Layer 2 of a small transformer language model trained on English Wikipedia (12 layers, counted from 0, width 64). Numbers have three digits each and are written without spaces.
A neuron's activation on a vector x is SiLU(gate . x) times (in . x), where the dot is the dot product.
The model reads these tokens: " J" "un" "e" " c" "ou" "n" "c" "il" " v" "ot" "ed" " a" "g" "ain" "st" " p" "en" "al" "i" "z" "ing" " L" "e" "al" " for" " his" " com" "ment" "s" ".\n\n" "==" "P"

The vector x that enters this layer's MLP at each token. A number n stands for (n - 500) times 0.041.
0 " J": 577251586570568617401544334604506512482635505597504490509368471531304482373587620485609548535871331822504478630420403234505536530299423483457586472381336473472428567257425438487433542586440392
1 "un": 551325539423479611428557554492530495590453512449446455529575493487493462361413607656483474571717400562668413531547409739559577522503480463508594624419503374486596603566442268370497771490455461
2 "e": 606530551407373432514507454360502572417429535400433407599567487484575495365565646553478451411551414560557478409472679488465486520504461526486504516396510435372453561423467386567495605569376496
3 " c": 551503382653441512560537584536609562489545502473616890547523578633503638666354632421490346376820410745407353549374400555607415493439418546474551711627582519427302434552489547497486651469306704
4 "ou": 462527451423475747472483655448500429743353466435406564393528433544569337502621495403521300557608485520379306490568770604638490457673412490428425695541462419462630481499566629472479550519614547
5 "n": 462573393556571664405437616440456433383430482521486452470493454472563527407506437536519389377587448496431446394407592429518514529428501533411412571522540365390585441486419523502549605626367593
6 "c": 547583534442552513457566546590662581357523395441578497568542539600580462510459476551453335506587457628443346500465493646475579519634431571390481514489570556358379396495456497458495387438365549
7 "il": 525370540403423412495479569251504321486402400480633519583526599475561491343475519453473387366591342638464275425435590562439569377535566547577505589409513508309399375487507620436530441408442567
8 " v": 348485570651504726398593560482579608471643611598475548505572482663511644631421641433664562682976552707435462547421350448449493606400437594413314763729522571437444279427456414518518657493619407
9 "ot": 727413628421580683548434487284565333287361412338367580529480540509456407364436384340556570502672481587587520558609507527457671593429636469459566687497409450490550514500350564553494668385435542
10 "ed": 523478594341523420533519585423498425566495411441473371549363487547709536493424572419576478424752510487473493603277557619391570419515482591530614513508525369670522443494511362531583528459406551
11 " a": 387515384734412547533433505727398482529464541414413568514473584592508522516429648393557518343763423692461168462414741373553349584481571434560574629589454409527477498468603577436320585464687553
12 "g": 465313419516622488499401451622560560471427495527459585558487473603583294526464490422447439553701287457494456453550620567615539433489299552382553525501400489465448432445438565475492628630485440
13 "ain": 591426452350411497549496593500678580603528515380381391563596489547579444334438478561487672355666358456415455419416552485537541579477570391364704582470493438441581407566375559596682596372434417
14 "st": 530494504399570446502592435487552617504525506417475456651558491547455461519433375463431411481597247492494486548411568428371432488443467425400597427486653357458388255390634477601569587366427472
15 " p": 477601506599588713354421420487636462547611694503647721442580502564384553641413530316668509474662324736457398651439511356588433556526514549421577845659793514495373321534637524489624699585513420
16 "en": 496678546490599770309491585473425607485478430511586488466566466415615488444427483497727375475593480586525390447435489576560540481486532667249477554586595367642532400482552398440439556552488441
17 "al": 559492554415486550328507555448432411506485337439528328492567519473539425419499639571478451615716495579406266567597540561596467363472652494502508446622456502585523327468458467650432558344501553
18 "i": 617509451491518343369400484580487389373461467461525565514597562336585350546423644526437412447681495528585296371396603420412487474498523598255523552402535583356483513465526415618529492347512512
19 "z": 547403423376411470574503579549604415375542498471432469575593551538547321527500556453478601574684470414476353461428579323388634476500472474347350476526566445502399401448427419569536530445506342
20 "ing": 525478551335559348416514545503427416553604544462492554535508441547659497482487519476432415364664303492508469623394596533389477492455559425468579548621545436568518409556494387565732509480517487
21 " L": 411412604460423582499612437395620464575653510541557506552534485391366439464657685393717596530793480703324463613473361562482542373407617414473516568530506389417585459428508619600504655551417557
22 "e": 554543587456357559411480464383457590406480548521381595522571454378544480451542601654547403513652423522547401557498580497422503546566411473433578474462410462307526503407546431545334668568413549
23 "al": 570477514392369501407438456460419401559533394493437429389519479477611417460487632664378412604806444541402341557538536462454507367413599385514534499498425533513521350427510459484400655399494642
24 " for": 456388728498350551449508567597505518492687599536432508417537569627598583472469456394674558368757266542490362508337495384585539357465469372493613544587527419668608303440527422612489590531647604
25 " his": 553558469271494347476374273443464785662749690617323599369600676580570575480508846575524403300806428618531310319379714358461585591300499431353557285674555198558372519318683561327299572499666478
26 " com": 347536522628429788670269457254521581503611550512574582439569508599538712568383536462462575497881553610496337501475725371737403401511700656397445599499547493396461439528540587660476754276587490
27 "ment": 513506441344712499432437631346448489559464527385491583446587546621479485434477588532495514503826389344383349533540516616605515444456493470366559504572714633531476298507651369662624641389439600
28 "s": 432517522438636374462524616456482525477563557424518562626575462528504595499545497465511321602692488560462312508466639484502596470564516445462368584539561502517463369488498545579505517412472504
29 ".\n\n": 341789536581543341494445449435578665625772609566342395593544588657482481576368636447286523600816481783499170410179272711647400797588564387376612426419673612489495423417423422489617408725418421
30 "==": 496674629176459457281488405536468682587530500284409645565498487562439491580514675630590464360809805568340379513147209583751435598654722346584512584461488367724332507595488488541362364623559267
31 "P": 537512504512578480378539450516628511605607443502552714411422415572430549624480522387638530533762431665477444475368531422511477535510499508343521665662683476511448422384568547525688589608486477

Each question shows the input weights of one neuron of the MLP. A number n stands for (n - 500) times 0.0028.

n62 gate: 728510600523415462602459448563557718262378615332473455412577374513541520542472542386416422402410612700455696435497458515472435578433449547529426376500571595406494598540424364516406348699663555
n62 in: 433332722610447255359544476707439490494443510506515230543617403498613547576517456570364453565612508491395391418458464582501409534406606524515601422414694535336382421628651318724572549543578294
Its three highest activations, in order, are on tokens 2 "e", 30 "==", 29 ".\n\n"

n41 gate: 652492405532438522704724601422587339574552614343515315603550309451607629501531498578497735353408469408487490574446488376492501503542579495539696514415441366529415567533435682497696464544593547
n41 in: 586423507337638415486549520543464505287629464530479339761523588486347381205448236395538474688427595507619407577565542443531512573527563420453497549566394478404621558569395480514534630464456479
On which token does it fire most, and how strongly? 13 "ain", at about 290

n80 gate: 480646581563537582595419626657325572324427396505461667542396556538434561585606334674453520577288464327618343503384524563410563525441596431609390487536363652411643459436580511542505541543670308
n80 in: 598461614494528578507638428297521416472619513659570818471608502406405629404438550571496505365508518646472524518432383370165384572592473371473464561343633406571355515520558494490454380405405439
Its two highest activations, in order, are on tokens 22 "e", 4 "ou"

n97 gate: 274491289410444369587610476700738534479373537606529460403453677583662603543442672539472394431440466457349663510436516402567581515423503620642428315466764616618420523494598445600555467515650648
n97 in: 180279572505654500515425600411528436527373543540788503586400553665466346470549564590556395719534386310502427590814569445391441636664420364449484566690483555515472405514600512550539580575476440
Which token does this neuron like most? 27 "ment"

n38 gate: 462699385498431566488633596593645564301518450447591670675414546562466677511452517382614564694465728340538527580673507508565507554505578645440371461617551604488588542621491714547391486495511318
n38 in: 622387639436391588444617559630592567483468382455541432552522506466371385542488477486620584443459624579397423619548423615662568463500443715410437559846383661581389508639522322525417405524576435
Which token does this neuron like most? 8 " v"

n58 gate: 438622411391527419603439633550435435339478524551541321530535394422256578464544333398466587591202508565294524457688341490629575398549422581600271417604581551730497585419376422588519356485495395
n58 in: 181329573506453579546603341615302491426469379373661408203675458547766433423682587590249778531364474691613545338562486519761432276399600573230428643374218429235435472493302503431439300425311452
Which token does this neuron like most? 28 "s"

n59 gate: 495649387607386643712442339575530591504708263539467333443520481392430552532569441374443419456345527512526589342506502395570439417441623667549578444343503502487691658558337466549533519660678403
n59 in: 565638422639617684711511500525581280322313436497427563453506393381543516540597604243375468390444540650655511424469682434485449490371618605422658517448581495305580620376363452595423509386565466
On which token does it fire most, and how strongly? 26 " com", at about 200

n19 gate: 615510536631609579554389478657538705650437393519453361388393553531611558521547564484639605460357607443778514464364528332560464494535615504509600396619474682588472484674710332456586462505635589
n19 in: 470571428671500511349691520369527325422289470532481627634628355517426588452488628437533707497510381496543675732474492547616590539542279489447491649656417498543512512531507633625396360408641569
Which token does this neuron like most? 11 " a"

n103 gate: 484432580696635324609580456619291631532451700376347518522461610566558617381649578417428548439482471266450585472445628484506652450360390495597577387612714545460668462562404699434532253462487365
n103 in: 499614523490837436337492638386473455450452440352413576913601497521414438450670796306500455384580494525581594589466429507680339463549297553655384405499565466508472622549528589533562536296512445
On which token does it fire most, and how strongly? 28 "s", at about 57

n16 gate: 520643313573462640514501540627565730654518318535598532525439350685399489544624502516683554531361708294523463510675321564524453408450573591510662429603425455517571478559337558603547618657450366
n16 in: 513686502506504472519452537546554403223712645482554431737496427381569553612493555368578532546476465559469557342362522427535539412451419634621464657500748235430366430661402521594516535672246596
Which token does this neuron like most? 16 "en"

n95 gate: 547417468555539310474422641438495598663415550606562646524365646486370487673572465524373530652400449421567358560541463506500345514470649396627438516475381554490612472587585278572486659624337416
n95 in: 642278466460611372350429521532505548632362546697429578558499499437430515478529533447363356517560485421542312471596609537530472638574448427554675461443459378637673448391456392474660602367517487
On which token does it fire most, and how strongly? 1 "un", at about 170

n91 gate: 479630392481521518552393440506449628626509572671356401468445639455440506710497367399435576592465518503403548613749541581614502359532542455666457402429577646583826460491574285289606610541566672
n91 in: 540380559496579475419435603447476476494348351641499578657583638386467380696500314378626494541511485804518473676655498662502600486273498424734556487683367677271444438293611491419306672429570593
Which token does this neuron like most? 23 "al"

n29 gate: 453608567578420491490515437379457543599556474546421367558298427401601435478462316475638632613382565575428815648390461578654558639519392482719531317562381406479487506453411577458449365659463399
n29 in: 462404364410472495569530377522370347546653577414503550527563561557378509498451426575404655526691356318271553489481667359297602463585685466422385482537715350456475513612373341347640434614499456
Which token does this neuron like most? 10 "ed"

n184 gate: 542652610741442497655661229494536592512382642514491701513548501469454435643568567383621525541464505682488660629459512323540246489440368363547546474435533484274597798353524572624330391622509687
n184 in: 582535353513379562463310756252474500235486372426523487365452188562649498473340404637508525724374387501189585450472605437482704472307442584454485517476558398391634366571319328347479550508567555
On which token does it fire most, and how strongly? 22 "e", at about 95

n115 gate: 561484474650475535471542446468590516518415623442549465372413329492686748564432583366309707568342695435489479528312384577511459546467584480769298463168678280510477441643828722605469192605314522
n115 in: 690660415519392693477803303436669667704565461521282595643477530478570536567481864271576575303557372568608795684421636423767859533379647457457715476413602584437313569555504432319399753462422591
Which token does this neuron like most? 30 "=="

n126 gate: 500663598459526518650297381400556579408430441403673426404329550609534548615492510333494426501395449351561491402470494566582520567268387467584663237469559592351545594371417664509392510558427266
n126 in: 603805487500343482479575403546675492409722574546565366466358595435407376467555635599446462706494570570612505406675528463378622552537419408429660537551408357580521724550370435531675465487504341
Its three highest activations, in order, are on tokens 29 ".\n\n", 25 " his", 2 "e"

n47 gate: 504541559599422579588636634791450640604480507385673446504589451437248574539680498485556499545370508517364561674543274690448527613633452765706549444442381567437510548453481477442476332474582453
n47 in: 454582594371613370640434364394604528237609516453431206589668506627506535528554708442623567524507454314637661407412631451697394574459512504665577422419495419292421422495458402618514405376328650
Which token does this neuron like most? 6 "c"

n98 gate: 609457495551673393361675495377590555585416459665402674461374478521428525496560338503635642464419590614459536740551557528412460716488527343505553563588521564403487519551343436797472579430509423
n98 in: 512219301486529419560532459476377412471418444567678594673516650600523568585517338648504734430455415419415528506532632511616649498414518396478658512546504364441472552338536461571584480451532630
Its two highest activations, in order, are on tokens 9 "ot", 13 "ain"

n49 gate: 313508411506393355814457484425419413472466691658550645335502507607496479580483602707423434493451537455512628541654459219422401478709438467429494297545526385452441486381531762392505373556447469
n49 in: 445449601661582619688491565582661452577445535461481518519817592390478652375561576610497580632545557396703486146436489407380807406501530377569509562495546503511733462498279351325566643512613727
Its three highest activations, in order, are on tokens 25 " his", 19 "z", 26 " com"

n166 gate: 447403452566497255582528462620664529632402442530465599472568573465451510480661328393293653402414436307333526484532469423388496449542473547564347524704685468548520473494529780600583375538688442
n166 in: 580428422405597735458761495418601555483553451382486400414408523450508574520525646466561696390398341291483456384617639367555582423455537422405539634453619526466543549556465526329419301460498356
Which token does this neuron like most? 19 "z"

n43 gate: 557599627604564579593546660408421539439281454601625534488500406370530551617392517368501642473332478471541643519753391549629654576516209522600489412657432358545595648253456576520426469294550571
n43 in: 559563639619682678473557471453579526474459280644740582682648495389412577401489513487583467358353506426431564806592458497440557817716464639493344649355482269603522504489640528649368497397335371
Its two highest activations, in order, are on tokens 9 "ot", 16 "en"

n187 gate: 480513382491715641570325539517514451598333317574401646418401532597352503410530447447504460534253593523496415550463429412849524435473465507543408252685624561567486556489541583599549424451512509
n187 in: 653389844418291620506473406382459497333663398487503642515367516478372556542475531540583412639464542473588454223528462526631516440519349326425554293614739508537399553520699528579493602417352501
Its two highest activations, in order, are on tokens 27 "ment", 26 " com"

n81 gate: 586424506434452339604447563603546410566465608409503173488468551448504537623531493591403466714489504347415494464393505454500525508666540707725636485367517572629447583436403392533584510487537357
n81 in: 599611332504504436459318374365505475454581526637395601609422654481242464681647473553491524455563377417531448447471544326484442611575498448503479447661416324621467612411475426503519568415532380
On which token does it fire most, and how strongly? 19 "z", at about 110

n127 gate: 579428450516490521557119462420598348524458619522644493533488385491409537536534304561440558584410519439500521484585308461645470509536502475463373608560370604491549450631587632618274479622469321
n127 in: 548334615515168550486551597524557437652523589659435559377539518355513485665498404520262684526579457571433608620400454520456292471462523399471476565509339487527477409533577373369510468594395551
On which token does it fire most, and how strongly? 15 " p", at about 21

n33 gate: 262492430548380325546525412539496587495513544652479444614404433494614635556574308621366373552332614460472569478534465443407539490508568561596638585454469478630479719525460258540676368347558630
n33 in: 490288409645531578646575369408505414482449296442470624426549331869588598387435956478495608393601570682868535593590534381544467373601426275448707506636490494376587359336723527595435549313405568
Which token does this neuron like most? 10 "ed"

n156 gate: 505436411562581321580699502450409482480649399553656518523580602527281450531509691552506557584466492475505721682487446471440494374755676475659462289649344419606478485503601384558387541515618494
n156 in: 521462414521466437650647574373480528342465579463458538495342505434495566467391487387622526513528523430690680769413443400405592513588483485487543236725391477596558528429572509363229536422485469
Which token does this neuron like most? 0 " J"

n170 gate: 524532630486467416576540459577454656423637553378493576538492481620488635385631526468541435361366524628550599577428392337491484553407486714794270547235687577428487588464478460725596480563577431
n170 in: 224363610364414420285759503453567311564588637408341548576382568540420618519507527321569616528570581531463311568597371544458421515591642401457471507603651676728504454532521436565475373220496448
Which token does this neuron like most? 30 "=="

n85 gate: 505425667626393416637526350565324438325445493397499450503445528380664487361632576581289529492428628557541460431571414373501500534350534445423326361301416481518577518615503508467452337525434412
n85 in: 573484499507432597624250401607344594524629520499513450344370618571595487424437593586464472522538478586557512326612505459642579408581219357484490360323387549623560502561419597475506550580553343
Which token does this neuron like most? 0 " J"

n125 gate: 578355369507371409652322514540555327519611542602392381616427483558437472561545484453337624528337508169557435507515477506559516377569600550630442476449444593601607633603379662689718437436728304
n125 in: 279208632429499458376533468448503601529549436347717515541543700438454413620687584357474531673591535387358550689636577647529455591461450241568635580400567421512338647432710610455521472466427268
Which token does this neuron like most? 19 "z"

n168 gate: 477505525676482563509407590418381447549642363647727658556239447462546622468683400475596705441471544455486425464487465446455497472419300311647584517474289460451584794594455553400540395375637314
n168 in: 503666354397517687531376715523412529370471563607380575490374635585483581591504449423532380517495476489393400446466355580443556528567761643548288423597466566741523616631504490486391670469477461
On which token does it fire most, and how strongly? 11 " a", at about 37

n101 gate: 431408486553578376579532348472524527325550512635624535276488501780468480460614439297370668461389499354705724424624485311710489492474416569507571439485449457482638440450619603740374446512416477
n101 in: 664470482639279478645203394620314373499605432705439536350546338568421344442609560564323408504507403476371401236589463585447554517481508537504441550473268664599545510527601409345551517631479550
Its two highest activations, in order, are on tokens 12 "g", 0 " J"

n89 gate: 232424501661458518509363378714528591426584571667656574544478523554366475472375561546524458556369500335576607450759498558412418515535258406532612462258252309566514677393446595501496443527501428
n89 in: 589658469467461510516556365609570527855480502595429566619484619462680397784593473423427490410580552494598600705561599613595491287580707410412450478651503470685481613543471605288539528532379494
Which token does this neuron like most? 12 "g"

n136 gate: 490549497566467528522346592442516576187487383645470557471626483430394550401437296546444514501331535507437526301401514411405390537437534546659319692362449517457612661549514677713441490529451389
n136 in: 451630698436455530412378640502599553647665543434673369375389680558297613599514478433688463553540588444540477545472424311471449368552591644497598502317581540451438534248473570290379547329582528
Which token does this neuron like most? 26 " com"

n7 gate: 498496619499508396385624563473403494376442284643509261617335464427434444628526433403549693422434669449479609566444439499655503461498655576546387531573433603519641632303493442377563446338484631
n7 in: 648556571574360619473657442476567406618308352698328570681361553509617487511508519576589661399489409518487578391710491722366534519259434500525536476415363576440571437312434452650472609448607474
Its two highest activations, in order, are on tokens 9 "ot", 17 "al"

n40 gate: 444654332569411480564440458464659483634601284610470572416331489556490489753285532663304549396375475469580956726584359368625553429343552436573465470723511517580571609388478555357509438492592418
n40 in: 399558545664485420644286544507504650357681343627678185666621370398139421650651590486636552481524545171383370511599400410534618499634825544260262532524499349527504739264517504593623465249443505
Which token does this neuron like most? 3 " c"

n10 gate: 426603549572624542476498506432519482201321436819451557603447415585471581528576410352427585370286466432539536463655549428483457427375515329606433548451635434431608608242562618586473466422427318
n10 in: 633386507413538141602529463414500507762428414400444449393579511458518434458175576473648493412485394564534650336513471471664434417493539577525555517530300493430553419476442263603492491382586778
On which token does it fire most, and how strongly? 9 "ot", at about 36

n180 gate: 421551501469336294566557565374418396663598485732448516521464446567550648687417493537521473580415462172460491369553424348527489542580546310412498509411516431580591558694568550514553491559699627
n180 in: 518492463561417393470646565324448310484448468653522386549467491433373537506389520599523510553482463408400346543474407514460457676573536440464447627560351534380312523584731462743616418344659512
On which token does it fire most, and how strongly? 20 "ing", at about 17

n146 gate: 495530389633510446424400621460441544670223474413489404419522375573489778462576408598607564343422468556405461512309590518419546532495535806589456597443577495517592501479635564587521185507656611
n146 in: 765416353501453470378436515589661641596361523463490390396553480414436534587275494606466514680481487560461365474530677576632514393642617609576660490661608495555522424487803449706659490445647497
Its three highest activations, in order, are on tokens 4 "ou", 11 " a", 16 "en"

n52 gate: 536587457505536205580648502673622378388477488363601594569472487557576639477564576400516567508401501400393630439462564489499418568487444482557613632654647501390595608501389557722765417441649453
n52 in: 589458648550481486637348394473596601503730447494645546694325427659487617485560375442426321500607503464580472545349486637399671567434449412486756492427446332576420513424401660455628428375233644
Its two highest activations, in order, are on tokens 20 "ing", 13 "ain"

n21 gate: 539522508488601262593425443547533430519712621705583265478376489523452527586520541539639425561458788293630457344595432378642503405562685600487496342479415510540515661409483473628763359598568428
n21 in: 517552290627297436551620538479470425367589441448426572286437384573458416611628584776489557470563592272439587472606450407407414720288445395339782663328460663409756567452331503574441723594749505
Which token does this neuron like most? 18 "i"